Layer 8 of a small transformer language model trained on English Wikipedia (15 layers, counted from 0, width 128).
A neuron's activation on a vector x is SiLU(gate . x) times (in . x), where the dot is the dot product.
The model reads these tokens: "ion" " was" " " "ad" "d" "ed" " to" " the" " game" "," " as" " team" "s" " began" " to" " mo" "ve" " the"

The vector x that enters this layer's MLP at each token. A number n stands for (n - 500) times 0.0099.
0 "ion": 437,563,462,487,590,445,530,385,515,480,454,280,449,582,388,454,603,276,529,487,571,505,546,565,674,538,501,670,469,536,592,384,563,539,694,585,541,495,369,521,568,505,534,405,473,379,434,484,348,505,557,455,413,481,412,413,489,560,587,440,321,708,520,585,399,411,422,460,423,470,593,654,328,357,279,430,531,495,554,575,448,466,477,703,537,351,354,569,505,569,461,598,534,571,388,611,513,760,310,569,690,682,618,396,492,230,694,660,496,360,593,571,555,451,520,618,376,473,708,418,669,425,386,672,464,653,656,434
1 " was": 691,437,499,484,443,572,589,604,478,242,598,444,486,342,413,579,344,435,415,620,435,446,607,427,349,454,775,416,692,570,679,415,426,601,586,366,637,500,387,375,347,495,565,490,379,583,325,401,468,463,514,518,536,466,485,492,513,454,471,591,490,578,545,707,480,420,513,520,634,595,436,656,518,408,498,429,521,489,559,346,425,520,440,472,656,280,445,322,601,480,417,621,585,529,337,603,177,476,293,601,516,391,443,461,654,401,636,666,279,541,344,470,555,463,538,517,583,561,551,454,466,409,442,568,476,517,431,195
2 " ": 590,500,469,538,559,424,476,463,468,409,561,323,461,379,585,385,494,255,363,620,414,600,445,540,456,461,523,476,408,649,668,529,437,486,300,478,660,623,398,403,402,441,507,474,457,454,540,561,541,513,518,539,503,459,511,454,519,614,539,529,506,431,480,500,454,545,490,494,628,552,569,439,467,560,545,489,472,614,118,580,473,451,497,518,695,516,488,529,594,543,515,547,626,560,516,601,538,570,340,444,543,524,517,568,537,375,496,567,286,537,66,482,478,525,422,433,577,720,561,609,480,490,488,705,589,462,416,475
3 "ad": 266,406,391,552,663,547,396,404,398,359,588,246,334,467,553,416,482,356,618,507,474,547,487,651,522,441,632,456,393,475,703,530,562,484,497,332,415,606,505,462,343,466,490,647,525,512,362,688,673,355,656,565,563,398,560,488,557,705,421,607,562,490,450,595,592,440,434,431,403,712,450,458,503,428,421,493,575,465,519,553,361,316,329,98,551,464,359,583,585,358,424,485,516,579,438,578,429,471,247,478,390,538,456,485,554,639,611,500,576,395,435,478,320,500,467,562,668,543,616,480,458,360,429,624,522,580,403,497
4 "d": 535,339,516,416,520,664,476,544,248,517,620,315,361,662,274,397,481,515,540,340,458,474,390,355,555,577,543,496,525,416,534,153,581,573,652,512,407,699,384,392,567,416,589,486,489,536,532,661,408,386,480,429,672,519,602,589,399,555,498,542,373,231,645,675,402,270,555,384,647,561,500,418,642,420,504,533,419,427,535,509,358,466,712,219,613,619,494,456,660,525,391,561,664,541,461,737,494,321,393,563,542,463,463,522,528,275,500,537,467,471,518,471,579,480,548,504,622,493,570,357,467,478,548,500,592,406,539,679
5 "ed": 624,345,556,539,535,563,356,489,346,522,465,441,366,585,306,437,417,497,424,513,517,513,619,446,380,600,577,359,650,428,513,438,442,381,734,418,450,735,444,410,439,440,519,503,509,586,476,752,405,567,368,253,515,549,687,441,467,540,508,373,447,557,592,619,384,359,347,286,678,529,611,481,581,492,634,509,335,303,532,483,508,438,744,362,492,680,467,514,461,684,295,570,748,449,563,710,481,427,506,588,486,568,409,460,551,414,592,497,396,508,687,545,602,494,522,430,419,494,336,410,618,480,570,484,693,503,430,567
6 " to": 502,413,586,514,400,476,603,379,488,464,551,378,503,578,230,589,504,529,448,516,515,474,496,550,479,344,636,381,852,540,378,736,426,479,650,591,478,526,524,478,325,578,371,413,215,677,586,603,542,597,447,559,441,488,338,528,532,487,450,662,376,482,395,469,646,283,587,324,639,560,706,816,475,636,529,555,345,413,588,532,477,411,478,431,707,511,515,549,713,568,499,603,383,451,653,594,380,697,591,471,444,463,505,540,567,429,578,631,324,506,408,532,393,446,396,626,406,571,586,524,444,557,479,422,467,541,434,567
7 " the": 501,407,442,474,517,641,642,471,489,468,512,499,433,482,515,628,531,409,560,697,515,416,508,341,440,501,489,630,391,583,491,521,481,456,433,534,506,439,474,514,426,666,531,361,408,570,511,482,671,538,493,637,637,451,466,399,654,508,431,580,500,494,488,532,294,581,570,286,819,675,352,488,510,467,524,469,365,391,462,575,492,445,547,458,531,616,583,583,559,591,588,537,487,531,597,594,488,623,26,498,440,433,476,393,405,445,573,613,334,710,401,470,457,530,359,471,444,346,563,430,560,432,453,463,397,644,422,598
8 " game": 384,476,390,423,431,447,636,379,451,512,442,263,525,553,445,514,421,438,360,707,559,528,331,521,561,555,505,523,734,518,552,706,506,555,580,372,553,478,353,535,369,456,621,490,410,629,610,544,459,647,559,537,276,610,455,642,580,474,637,485,417,475,517,603,346,425,565,413,497,577,396,318,269,618,439,516,557,523,482,566,414,579,414,570,581,531,193,415,639,488,619,329,357,412,321,544,484,616,255,590,606,507,561,678,404,438,418,624,280,614,454,343,535,373,575,499,491,477,372,469,643,460,483,369,304,573,537,469
9 ",": 298,553,357,522,447,512,474,463,371,566,451,456,524,395,528,474,552,411,547,600,394,357,463,713,440,617,589,477,654,447,605,494,307,484,456,619,492,520,587,444,295,471,434,542,383,661,524,546,578,594,523,517,461,497,660,475,429,607,541,518,529,478,508,578,410,354,548,440,758,721,481,417,436,516,438,472,361,506,611,259,481,516,468,449,566,459,414,445,554,523,318,462,488,438,472,573,408,644,461,550,478,474,557,465,572,424,472,681,203,412,330,487,568,405,413,485,775,611,370,603,700,494,375,568,473,390,709,536
10 " as": 432,539,551,555,501,576,628,571,651,502,513,436,412,245,435,307,449,528,463,539,510,524,546,603,419,395,644,390,605,695,622,439,437,735,424,447,608,641,624,591,335,570,540,590,423,545,460,662,500,689,367,535,481,656,362,493,569,546,422,512,470,340,505,575,522,454,642,464,486,677,534,377,237,675,462,549,395,421,530,715,524,463,504,568,589,522,536,546,500,492,469,312,306,403,449,717,390,515,298,350,329,498,450,326,521,342,599,534,344,568,307,560,404,428,475,494,675,631,683,487,671,400,489,409,632,483,647,444
11 " team": 482,400,417,472,334,577,470,368,440,478,422,412,509,405,480,591,592,425,300,594,479,447,336,536,512,423,653,561,696,506,436,549,465,576,523,497,614,363,337,443,349,460,613,422,452,593,537,569,544,580,482,456,347,577,508,637,606,571,599,365,292,394,526,588,563,353,504,485,474,448,494,290,337,476,444,408,476,494,542,622,562,485,295,489,572,384,397,586,642,597,649,299,476,596,359,525,504,637,161,674,727,562,522,588,578,534,595,518,292,478,560,331,516,243,561,449,605,540,316,507,698,514,567,386,522,612,456,459
12 "s": 570,460,513,580,628,473,623,402,631,560,531,389,449,481,490,414,457,499,561,458,392,269,389,573,382,524,585,574,620,571,658,518,434,437,593,673,377,445,344,471,392,553,625,506,615,573,571,524,530,567,368,377,424,642,582,607,509,566,604,423,274,515,556,527,533,426,480,435,469,651,563,464,459,430,443,484,505,423,431,537,376,466,508,522,551,418,501,499,481,503,549,223,468,628,434,588,449,696,309,492,422,515,572,499,520,287,511,442,369,638,594,441,551,318,573,559,664,744,405,508,690,481,595,556,708,523,380,498
13 " began": 563,432,507,331,384,591,423,468,496,337,387,314,475,404,247,647,291,517,420,686,528,491,502,496,504,538,746,521,689,557,621,548,403,579,566,392,537,381,484,424,437,387,599,491,488,537,611,597,540,656,319,391,445,641,558,603,558,293,518,443,494,435,363,758,417,320,408,420,621,712,349,498,529,617,604,390,573,485,503,502,237,447,419,476,641,387,396,470,570,571,409,462,510,503,466,638,259,558,509,451,589,539,479,478,476,466,520,529,231,496,627,530,438,446,608,641,593,569,439,394,629,555,488,419,682,495,370,434
14 " to": 458,374,541,463,439,481,633,406,563,465,524,370,475,539,228,615,446,558,414,517,480,483,463,635,462,284,684,409,881,583,377,705,454,490,617,549,466,496,505,502,320,579,394,425,241,666,639,544,554,594,412,578,450,566,426,520,539,494,450,630,320,435,383,546,594,304,623,363,646,525,740,788,447,586,540,601,396,439,592,535,462,394,405,396,661,462,433,492,690,504,512,560,411,506,605,619,359,721,658,457,428,418,558,557,548,473,591,570,248,546,463,461,410,444,410,650,411,529,563,541,432,566,497,415,534,563,467,547
15 " mo": 248,336,527,525,726,751,467,471,589,595,506,348,547,538,617,530,541,140,552,594,479,626,291,583,604,451,607,399,704,536,683,447,625,609,696,466,490,374,513,420,536,447,460,559,360,655,454,569,698,529,544,490,544,557,493,504,550,423,607,537,435,406,233,603,653,558,592,434,429,538,572,544,385,671,612,519,488,522,504,425,446,572,285,398,595,509,441,585,627,422,483,435,573,555,319,477,575,489,479,519,478,396,653,501,504,449,754,689,320,576,425,345,406,568,557,485,617,395,513,660,507,494,569,453,375,567,540,473
16 "ve": 662,498,529,377,533,611,498,454,538,409,554,383,423,565,560,585,295,571,337,709,617,556,589,617,390,525,595,577,544,447,364,326,485,607,487,550,606,520,522,506,420,492,732,473,365,524,727,474,378,473,588,555,485,433,471,412,388,546,547,338,434,372,475,485,401,656,353,380,413,524,501,553,510,712,547,729,491,377,433,491,501,464,420,486,663,530,403,637,685,361,419,373,311,713,456,498,629,336,420,404,361,617,496,406,629,369,624,645,473,645,574,405,439,315,384,644,707,583,530,676,658,368,465,412,446,498,486,576
17 " the": 473,435,435,438,519,596,716,473,557,495,478,467,438,468,470,659,553,379,468,751,500,448,487,399,415,497,485,669,438,579,463,521,458,448,483,518,497,421,474,577,453,644,571,333,406,579,488,448,713,587,476,624,661,500,500,416,626,538,425,520,505,495,473,511,262,594,602,322,831,671,399,538,507,493,527,501,402,376,443,582,480,403,460,473,545,604,522,530,526,548,603,469,525,656,544,614,493,598,77,479,418,442,500,376,406,454,567,611,350,681,513,406,410,504,355,454,445,330,518,453,546,462,441,440,435,668,443,662

Each question shows the input weights of one neuron of the MLP. A number n stands for (n - 500) times 0.00099.

n184 gate: 516,380,758,430,554,429,608,536,519,469,546,605,591,491,506,542,578,608,530,404,470,528,515,433,425,679,393,615,595,463,466,668,544,605,364,557,668,279,570,572,494,422,436,581,479,371,378,473,537,500,482,403,458,581,419,611,418,590,739,295,524,512,586,482,512,434,372,598,668,469,300,426,374,400,608,574,521,464,366,640,586,534,379,426,557,620,687,355,657,494,602,528,397,639,500,381,582,460,353,552,586,503,406,379,714,661,497,460,635,581,669,367,617,433,625,440,536,637,497,640,578,534,528,401,662,586,521,494
n184 in: 453,620,494,325,461,394,412,480,480,664,415,530,621,552,435,382,444,439,534,533,539,573,631,582,652,489,413,382,571,545,436,336,549,464,589,556,630,364,536,314,528,486,405,328,519,334,401,430,377,620,639,332,447,500,577,575,455,623,622,548,321,491,714,424,399,608,508,428,375,411,273,509,426,575,314,517,274,489,549,613,503,523,581,557,392,437,455,494,508,697,372,483,414,503,543,554,542,455,516,514,571,548,508,536,403,453,480,511,633,253,387,419,474,447,448,651,444,478,447,500,447,440,448,494,610,481,478,506
Which token does this neuron like most? 11 " team"

n192 gate: 268,377,395,448,236,480,646,445,679,516,305,416,480,410,388,318,500,581,520,587,386,533,367,451,558,483,188,559,457,500,443,612,462,513,610,510,296,612,500,483,434,351,480,777,673,529,569,562,669,596,375,458,539,655,388,351,392,420,590,451,493,589,520,579,480,697,638,506,516,517,370,668,467,614,507,361,674,449,673,566,477,539,412,437,551,732,562,377,235,471,566,470,430,360,550,392,671,365,494,573,397,536,480,627,517,532,420,526,635,597,667,601,497,618,625,562,370,500,415,477,497,630,517,562,516,602,503,348
n192 in: 559,503,401,521,554,467,630,414,398,416,515,359,593,580,425,369,695,488,692,471,580,489,571,452,379,421,422,297,323,334,568,461,500,650,625,565,572,651,458,652,377,391,705,479,503,518,509,636,415,633,593,610,598,574,494,299,539,466,371,620,625,497,441,560,586,525,614,515,378,497,619,204,464,408,728,370,569,593,377,506,473,449,413,479,518,360,550,527,608,400,536,521,671,479,551,626,587,629,621,666,464,598,470,509,415,374,512,593,454,650,618,449,385,608,474,414,556,395,521,434,435,430,543,473,392,480,619,458
Which token does this neuron like most? 8 " game"

n314 gate: 594,827,478,760,397,398,598,540,532,487,582,469,372,622,639,564,491,364,494,260,590,468,571,516,515,313,425,537,509,560,519,616,515,463,491,373,579,629,494,536,594,528,509,519,540,555,676,481,516,440,434,646,503,525,528,519,419,634,568,525,634,494,611,362,357,464,440,574,621,583,540,557,624,394,621,475,465,841,567,478,437,682,600,349,515,595,534,361,491,605,554,446,577,341,639,425,591,519,663,573,427,453,450,516,392,635,446,547,575,548,539,568,453,284,359,615,717,427,347,494,685,290,446,584,560,454,450,395
n314 in: 640,512,438,403,480,470,654,602,479,403,580,500,603,593,669,540,488,500,494,638,506,519,520,467,630,500,582,766,532,438,479,760,440,419,538,599,621,553,579,585,441,402,620,572,586,281,376,378,503,607,727,483,646,625,437,509,535,497,523,559,515,366,641,462,558,659,585,627,568,414,392,405,672,551,276,367,544,657,543,450,580,482,556,515,604,390,503,570,537,593,509,417,377,482,378,553,438,538,395,544,545,547,474,535,527,365,562,477,635,395,649,564,589,403,543,547,419,448,658,567,512,473,545,741,503,283,506,458
Its three highest activations, in order, are on tokens 14 " to", 6 " to", 15 " mo"

n60 gate: 484,554,531,588,297,353,487,565,429,361,585,441,519,410,487,506,466,494,374,318,713,474,478,598,454,513,421,516,459,475,487,516,451,419,216,410,749,319,660,435,670,382,559,497,528,531,383,565,548,669,475,553,322,559,235,426,484,510,481,355,406,500,601,575,422,536,535,469,503,452,384,421,459,603,366,576,614,641,341,629,610,434,412,598,420,506,643,534,387,441,605,395,519,535,408,465,497,664,579,592,548,497,506,610,526,611,436,660,385,394,741,581,475,635,534,550,373,294,400,516,258,650,510,531,654,457,638,417
n60 in: 435,511,463,395,559,543,414,497,538,486,406,689,545,581,520,445,444,547,625,508,644,471,704,483,698,652,523,604,557,571,552,705,467,550,371,637,523,549,559,436,551,514,441,477,414,456,440,365,477,583,517,539,421,413,578,570,523,546,408,443,314,440,285,508,562,482,554,378,429,445,362,394,623,712,451,337,563,632,528,537,435,506,511,577,519,555,433,595,563,458,623,339,546,497,363,537,602,443,391,294,623,570,590,359,468,539,454,421,524,491,497,598,386,342,470,228,671,483,376,455,531,422,411,438,429,654,469,511
Its two highest activations, in order, are on tokens 11 " team", 8 " game"

n254 gate: 431,497,572,465,572,353,513,619,412,437,516,494,305,442,576,485,565,618,617,534,409,654,544,687,401,656,500,359,440,462,312,468,598,559,250,459,516,319,553,653,497,428,506,298,485,599,494,488,465,442,316,716,588,509,392,568,613,403,639,408,707,455,549,591,478,579,548,562,680,458,647,427,462,231,346,713,538,460,546,690,373,655,538,570,401,388,528,363,426,606,420,593,606,532,427,525,487,437,686,573,599,738,381,604,510,522,458,456,542,577,497,525,516,437,414,503,637,358,418,503,612,295,397,541,639,448,459,567
n254 in: 503,475,580,544,495,567,352,404,651,472,536,595,340,537,564,640,617,478,403,497,442,582,281,519,745,472,517,329,556,436,477,497,411,429,462,467,439,656,384,729,708,492,382,362,387,492,411,609,354,576,422,522,473,497,657,396,483,607,467,433,525,659,658,439,300,443,420,378,484,466,437,528,534,386,587,494,442,516,624,508,525,497,329,472,603,497,580,505,438,383,531,590,426,500,503,567,564,489,401,480,396,552,390,665,517,346,492,525,561,579,577,486,626,425,457,363,467,473,525,414,672,463,669,525,492,489,481,520
Which token does this neuron like most? 13 " began"

n296 gate: 399,440,673,418,544,467,429,567,703,568,497,367,429,491,473,509,497,445,529,402,599,576,570,467,529,655,476,523,237,290,331,468,537,584,526,430,577,387,348,436,453,375,222,443,629,364,603,445,718,595,441,506,518,503,587,474,573,521,468,432,456,452,335,494,488,552,450,618,400,515,412,402,438,648,509,441,550,617,405,535,285,650,664,515,347,652,477,389,534,584,420,542,575,458,438,300,585,556,667,598,479,713,515,477,667,621,443,497,500,524,497,634,595,526,658,462,430,534,471,465,561,560,446,349,432,486,418,533
n296 in: 521,533,377,503,523,547,465,546,347,479,679,288,471,667,453,665,390,393,503,503,552,438,514,547,411,612,465,424,394,670,551,650,477,555,233,593,523,571,392,464,324,477,363,426,503,500,565,535,402,660,394,419,587,558,577,658,308,557,468,638,454,544,518,395,584,673,430,437,381,648,407,535,447,587,556,456,632,293,491,509,277,564,471,409,380,645,599,610,597,647,488,470,446,506,568,438,289,521,446,568,559,570,517,515,672,477,426,421,390,422,391,581,556,453,477,422,486,503,494,412,520,613,568,306,626,454,416,479
Its two highest activations, in order, are on tokens 13 " began", 0 "ion"

n178 gate: 704,512,469,488,506,285,512,500,301,485,478,587,549,597,370,389,509,461,494,626,369,593,500,617,467,379,580,479,398,522,219,546,512,500,436,351,546,268,472,456,423,736,424,522,527,521,623,503,500,624,491,731,497,476,470,570,512,478,593,454,497,751,353,399,506,525,632,593,411,310,662,537,398,506,391,383,709,494,545,571,537,537,509,475,605,503,567,552,410,515,578,553,732,379,652,423,442,503,577,599,469,503,396,729,391,590,509,641,450,481,412,628,689,472,623,336,376,491,311,543,476,466,587,546,580,619,601,512
n178 in: 644,578,341,412,684,592,479,413,548,494,651,310,688,566,488,342,372,581,647,310,605,584,465,577,587,524,368,509,618,402,418,426,489,422,509,450,532,358,600,591,479,346,392,584,437,422,518,541,616,482,533,433,567,515,537,564,535,614,564,624,444,464,439,656,418,503,668,370,702,506,447,639,485,343,416,568,414,594,325,347,532,356,430,435,402,288,658,564,397,697,470,476,440,605,497,509,653,553,520,488,539,529,365,570,329,425,452,603,483,632,494,523,408,479,477,576,363,540,561,550,399,521,641,512,506,643,447,583
Its two highest activations, in order, are on tokens 14 " to", 6 " to"

n5 gate: 415,464,737,538,585,500,479,622,551,435,589,549,556,389,589,474,488,705,362,460,418,476,358,500,448,485,497,252,665,441,500,338,580,393,564,372,712,674,406,488,541,457,515,449,589,488,600,358,774,524,479,599,413,390,509,462,515,515,402,541,689,521,506,418,459,564,491,503,730,402,684,391,438,425,500,527,479,517,497,506,665,641,442,426,471,417,456,480,554,535,494,643,575,723,488,426,468,471,469,467,506,439,593,310,655,514,622,356,545,629,511,369,441,556,557,509,436,411,544,316,503,419,575,497,365,554,585,666
n5 in: 573,643,506,573,453,334,666,468,515,471,429,532,600,629,553,560,413,581,465,362,520,419,514,229,549,598,532,465,270,403,569,579,420,520,390,477,591,429,430,346,494,315,672,416,460,537,606,555,500,479,462,573,381,523,707,361,520,351,569,465,349,364,521,538,483,570,509,580,438,571,480,713,482,452,426,683,544,469,571,432,403,479,523,441,394,678,555,404,608,301,491,426,491,494,450,359,497,762,500,456,449,573,474,465,589,334,636,500,461,518,463,462,589,614,426,488,607,509,509,447,379,709,440,355,482,654,582,645
Which token does this neuron like most? 17 " the"

n149 gate: 509,515,398,668,192,512,658,545,457,443,524,677,542,506,521,447,464,544,542,612,437,475,506,666,408,579,353,386,382,491,358,545,433,764,434,384,491,348,467,323,455,482,362,503,479,423,455,411,454,384,446,536,467,536,426,441,629,264,659,630,542,561,525,476,455,597,334,656,410,344,249,473,500,503,644,646,527,503,638,479,419,494,404,558,694,415,569,592,389,432,360,537,389,454,436,512,494,630,535,628,506,428,416,386,531,485,418,404,546,402,604,548,570,665,424,449,280,374,377,578,438,479,509,503,440,471,512,400
n149 in: 383,494,500,379,573,545,545,564,555,435,435,567,730,379,518,580,360,398,500,413,453,669,494,384,332,631,408,418,281,545,470,713,526,567,632,509,654,634,576,530,654,485,468,578,569,616,340,605,533,551,414,491,550,602,517,357,559,407,503,577,512,804,491,353,617,549,473,434,580,536,597,441,422,461,425,717,648,517,719,618,547,530,500,464,445,647,629,410,578,512,464,686,376,311,360,547,524,556,520,512,620,438,588,321,596,497,539,553,421,509,412,459,518,426,618,541,509,509,503,438,544,545,410,491,609,511,641,381
Its two highest activations, in order, are on tokens 16 "ve", 11 " team"

n299 gate: 620,461,563,467,514,278,641,421,472,442,472,624,569,262,447,559,422,416,451,573,636,444,546,401,422,597,593,544,497,428,531,563,676,557,459,381,514,348,609,528,541,549,511,458,634,516,459,353,528,325,514,617,375,652,624,578,626,500,403,511,418,497,346,426,685,577,489,551,460,522,495,702,619,621,500,412,456,404,449,426,492,415,588,544,462,433,413,587,439,638,472,372,475,511,550,494,516,390,479,373,478,435,383,331,556,529,597,344,529,520,645,525,456,566,492,581,356,371,533,492,535,578,539,397,665,345,514,411
n299 in: 635,443,545,346,458,548,411,471,489,615,586,586,455,467,511,603,516,398,497,542,524,424,647,412,550,632,516,357,348,500,464,361,482,461,484,395,569,428,569,574,407,458,389,427,474,370,348,574,562,543,436,495,682,639,612,395,431,362,565,417,513,393,304,288,450,539,529,635,456,411,613,540,505,593,638,529,529,469,528,487,638,551,497,388,630,433,621,461,513,513,457,417,419,700,411,484,625,439,646,554,500,534,513,521,603,604,607,524,459,462,543,611,337,524,521,418,384,381,376,672,613,462,451,390,487,523,532,492
Its two highest activations, in order, are on tokens 8 " game", 0 "ion"

n307 gate: 416,445,615,480,386,531,538,674,521,473,605,643,537,445,619,477,680,370,402,619,513,572,483,238,507,237,605,746,402,405,371,391,523,687,540,580,490,326,594,280,554,593,550,541,417,404,503,416,401,343,391,611,446,747,570,447,493,500,586,422,530,479,507,493,507,423,531,676,739,438,500,619,548,503,527,357,697,651,533,608,375,717,513,558,301,610,383,306,398,533,678,493,320,466,415,181,517,575,510,469,507,335,332,598,572,487,408,486,360,666,442,718,548,399,520,584,503,358,429,392,470,500,528,393,419,589,443,404
n307 in: 331,354,623,410,524,393,442,500,652,491,548,465,521,565,536,559,527,399,563,535,266,414,598,464,648,482,503,569,588,412,599,706,491,479,616,378,479,439,530,522,590,592,434,497,376,355,554,518,634,415,382,342,533,411,550,470,530,509,465,488,401,558,622,521,321,638,367,509,389,473,425,570,552,404,604,549,479,635,582,536,560,488,473,600,550,509,515,461,406,565,588,451,537,650,473,434,611,189,448,482,274,638,647,665,466,376,570,404,642,389,364,676,454,671,512,420,455,494,638,299,545,445,666,417,645,497,736,527
On which token does it fire most, and how strongly? 9 ",", at about 0.54

n97 gate: 475,649,636,507,483,376,504,441,432,518,634,751,252,346,518,575,472,369,574,514,437,332,427,451,438,472,857,587,402,475,565,409,486,414,417,386,627,422,472,391,381,452,517,529,668,534,620,323,418,585,592,552,479,614,418,338,277,404,428,384,688,475,416,444,312,536,310,740,476,329,584,553,454,460,589,592,504,517,517,602,475,581,497,662,579,553,729,528,456,393,582,479,579,511,443,254,542,542,612,680,631,483,416,612,425,610,394,357,564,593,618,483,443,493,606,656,278,305,246,392,635,639,475,601,286,336,343,631
n97 in: 448,582,584,537,485,390,500,528,372,559,534,567,587,506,509,333,390,577,373,378,398,463,515,484,534,437,531,639,428,541,417,606,388,537,475,571,344,513,528,394,615,595,679,551,597,439,494,300,497,503,428,299,460,503,567,586,562,186,411,406,463,506,260,671,658,639,303,802,404,396,658,556,267,567,563,447,690,509,455,622,472,562,506,434,591,664,414,574,276,525,456,465,500,623,557,475,562,562,434,522,591,543,305,364,589,488,563,624,485,433,640,448,632,453,546,414,491,658,534,398,365,541,437,608,416,491,512,654
On which token does it fire most, and how strongly? 7 " the", at about 0.7

n287 gate: 594,462,562,534,450,411,380,546,535,306,723,497,575,548,617,573,599,485,644,666,428,419,602,415,491,661,434,525,437,412,243,349,546,583,640,553,478,730,597,616,444,346,503,392,445,448,557,584,471,614,447,447,450,444,255,629,556,548,411,355,544,658,611,762,547,627,629,399,367,538,509,443,579,628,433,579,497,643,659,588,403,456,594,550,619,554,460,457,415,605,570,532,404,535,756,459,434,390,437,557,367,652,422,375,376,567,538,391,683,471,641,528,427,591,396,481,605,356,553,644,577,554,551,395,444,503,354,487
n287 in: 597,749,656,503,372,579,373,708,571,455,693,576,581,537,467,555,453,583,362,497,470,414,473,428,571,679,479,625,629,545,303,566,658,441,473,577,605,497,458,447,440,361,396,543,582,385,744,452,476,412,494,426,434,473,603,476,533,583,491,575,434,479,400,482,443,537,587,547,607,546,542,621,518,451,393,588,494,570,588,686,371,245,614,379,453,524,399,690,579,346,454,518,515,488,260,545,578,398,376,555,509,414,491,327,485,468,643,728,598,534,457,375,467,488,532,340,352,594,461,503,417,521,531,307,542,430,551,500
On which token does it fire most, and how strongly? 16 "ve", at about 3.1

n158 gate: 368,593,562,349,618,575,533,597,594,402,387,369,467,279,628,584,573,404,512,410,529,495,544,527,328,617,571,488,527,363,555,512,526,520,638,567,381,613,453,454,488,517,476,485,419,427,482,576,470,482,375,547,500,412,671,477,583,542,422,452,544,539,482,355,465,531,447,500,503,560,506,509,674,573,665,670,791,503,517,571,577,378,435,491,604,389,606,374,414,541,437,674,367,623,620,209,479,441,589,395,332,700,518,541,557,642,446,376,642,458,579,591,745,606,465,418,503,549,503,432,480,431,608,477,675,532,541,661
n158 in: 527,518,279,503,440,310,593,477,657,630,477,477,500,444,419,430,409,528,627,466,411,497,437,457,571,555,506,497,390,543,666,581,483,415,606,397,714,451,532,461,422,355,563,521,410,511,584,395,366,331,425,477,557,341,604,625,500,535,404,523,457,593,233,491,489,446,535,565,464,661,509,454,628,689,406,436,486,354,503,595,457,437,517,564,576,515,537,432,590,503,456,465,485,357,250,558,431,659,450,567,366,423,735,494,500,539,465,581,492,559,417,640,477,376,522,375,258,553,649,543,423,532,547,409,471,674,529,360
Its three highest activations, in order, are on tokens 3 "ad", 4 "d", 11 " team"

n293 gate: 534,556,758,694,599,487,510,526,546,649,510,453,419,454,510,327,404,455,529,528,526,333,423,464,316,487,552,693,481,322,463,597,572,611,407,669,597,454,555,587,477,497,571,530,557,605,503,503,493,451,380,474,372,685,494,602,387,451,411,338,516,278,631,645,538,423,357,563,547,516,397,503,546,384,526,614,668,814,421,367,364,510,317,347,396,559,682,478,327,570,546,503,352,480,500,400,555,597,590,474,376,737,458,455,480,484,366,345,509,622,537,388,536,416,566,468,503,667,612,448,487,257,447,292,629,525,484,696
n293 in: 620,586,461,558,509,531,671,431,593,351,646,580,588,299,625,541,458,611,439,684,633,500,668,448,613,549,752,548,719,497,488,491,485,557,554,455,722,555,512,519,582,542,657,580,494,473,296,476,580,236,607,602,587,667,506,393,419,540,438,366,578,586,491,464,500,491,530,461,280,343,377,573,537,428,632,607,555,403,535,606,622,615,415,506,542,669,548,515,683,401,564,393,494,632,552,518,433,403,450,393,405,331,473,536,580,473,460,482,488,444,483,326,619,446,547,242,464,479,557,497,521,528,414,575,618,358,515,497
Its two highest activations, in order, are on tokens 16 "ve", 10 " as"

n188 gate: 619,356,560,560,659,390,564,706,398,570,191,550,506,580,354,503,574,634,587,506,449,553,536,691,556,500,645,605,527,482,497,554,629,524,467,369,606,582,491,578,476,598,470,755,553,500,473,542,488,576,518,560,467,562,426,402,293,334,627,500,662,710,535,337,413,447,564,509,529,580,749,673,482,738,387,527,557,424,494,554,427,400,335,454,532,469,596,378,430,533,482,503,290,613,622,591,452,433,526,588,436,599,545,452,482,668,540,325,491,466,483,506,406,443,426,485,378,615,461,560,524,472,291,408,479,415,554,527
n188 in: 419,385,324,473,601,606,563,444,399,443,422,477,634,402,665,503,524,465,586,570,405,448,491,548,521,313,554,533,446,515,564,503,445,562,391,686,539,488,527,528,252,453,707,464,413,585,530,302,672,388,488,512,577,521,670,494,521,421,453,512,494,593,503,437,527,531,608,614,284,455,601,581,512,595,715,473,470,633,366,479,524,467,604,503,386,621,317,406,433,521,355,310,430,488,473,476,342,533,601,452,615,417,625,574,539,427,515,470,391,640,614,420,494,548,360,497,524,261,456,354,421,312,382,403,389,720,464,530
Which token does this neuron like most? 14 " to"

n145 gate: 426,736,480,473,620,384,357,577,431,618,558,503,705,586,568,461,543,444,480,579,644,540,543,310,255,449,473,560,284,409,309,493,589,490,697,447,341,432,587,434,331,523,467,469,375,685,514,510,415,367,368,557,684,530,374,556,661,589,533,307,463,565,482,557,513,336,503,688,497,370,420,415,418,344,493,347,314,529,661,314,530,669,416,354,457,350,650,457,402,487,722,637,600,380,578,635,493,355,588,415,507,544,473,466,534,497,578,248,684,366,419,584,700,513,569,637,393,477,353,413,394,579,658,577,466,585,547,629
n145 in: 513,500,636,485,368,628,438,476,560,556,488,394,512,547,675,542,381,412,420,582,648,463,417,484,619,409,522,565,494,397,678,388,443,582,485,528,593,307,318,372,373,473,331,255,373,424,500,448,509,559,671,414,297,366,585,448,445,399,251,164,601,484,497,543,647,481,503,464,590,522,552,656,437,567,569,593,348,410,416,286,466,438,633,584,600,531,344,528,467,625,509,353,648,503,516,531,287,534,506,603,553,595,537,568,412,545,394,441,595,557,346,451,528,364,301,494,637,588,405,460,473,478,516,460,540,554,478,375
Its three highest activations, in order, are on tokens 5 "ed", 3 "ad", 10 " as"

n58 gate: 297,608,563,519,506,423,354,715,342,475,677,599,579,577,494,439,698,258,491,417,400,541,615,418,280,490,509,453,525,440,494,440,543,630,516,344,620,494,202,419,509,478,659,538,589,358,434,491,500,605,582,484,690,565,559,429,472,724,623,570,441,611,621,500,413,435,333,611,515,411,519,389,424,594,589,582,598,528,561,412,330,560,531,358,457,701,547,590,439,261,382,417,532,487,570,525,525,456,609,497,573,428,390,481,644,604,379,544,627,362,467,559,449,588,454,503,416,405,275,654,472,334,510,600,604,622,503,519
n58 in: 681,579,292,631,620,317,381,555,401,372,509,564,615,583,534,618,485,457,435,628,466,589,586,491,399,324,568,488,422,416,417,425,618,537,611,503,478,569,491,648,559,613,549,405,290,521,353,377,535,409,409,395,414,457,692,699,571,503,326,434,512,613,526,540,333,661,481,378,359,516,355,466,594,519,721,403,634,473,461,478,416,478,581,453,494,399,361,432,479,549,428,522,379,484,475,503,460,609,413,422,431,342,488,605,427,354,657,292,413,510,569,562,431,658,370,423,482,321,577,447,635,513,465,555,378,400,203,591
Its two highest activations, in order, are on tokens 5 "ed", 3 "ad"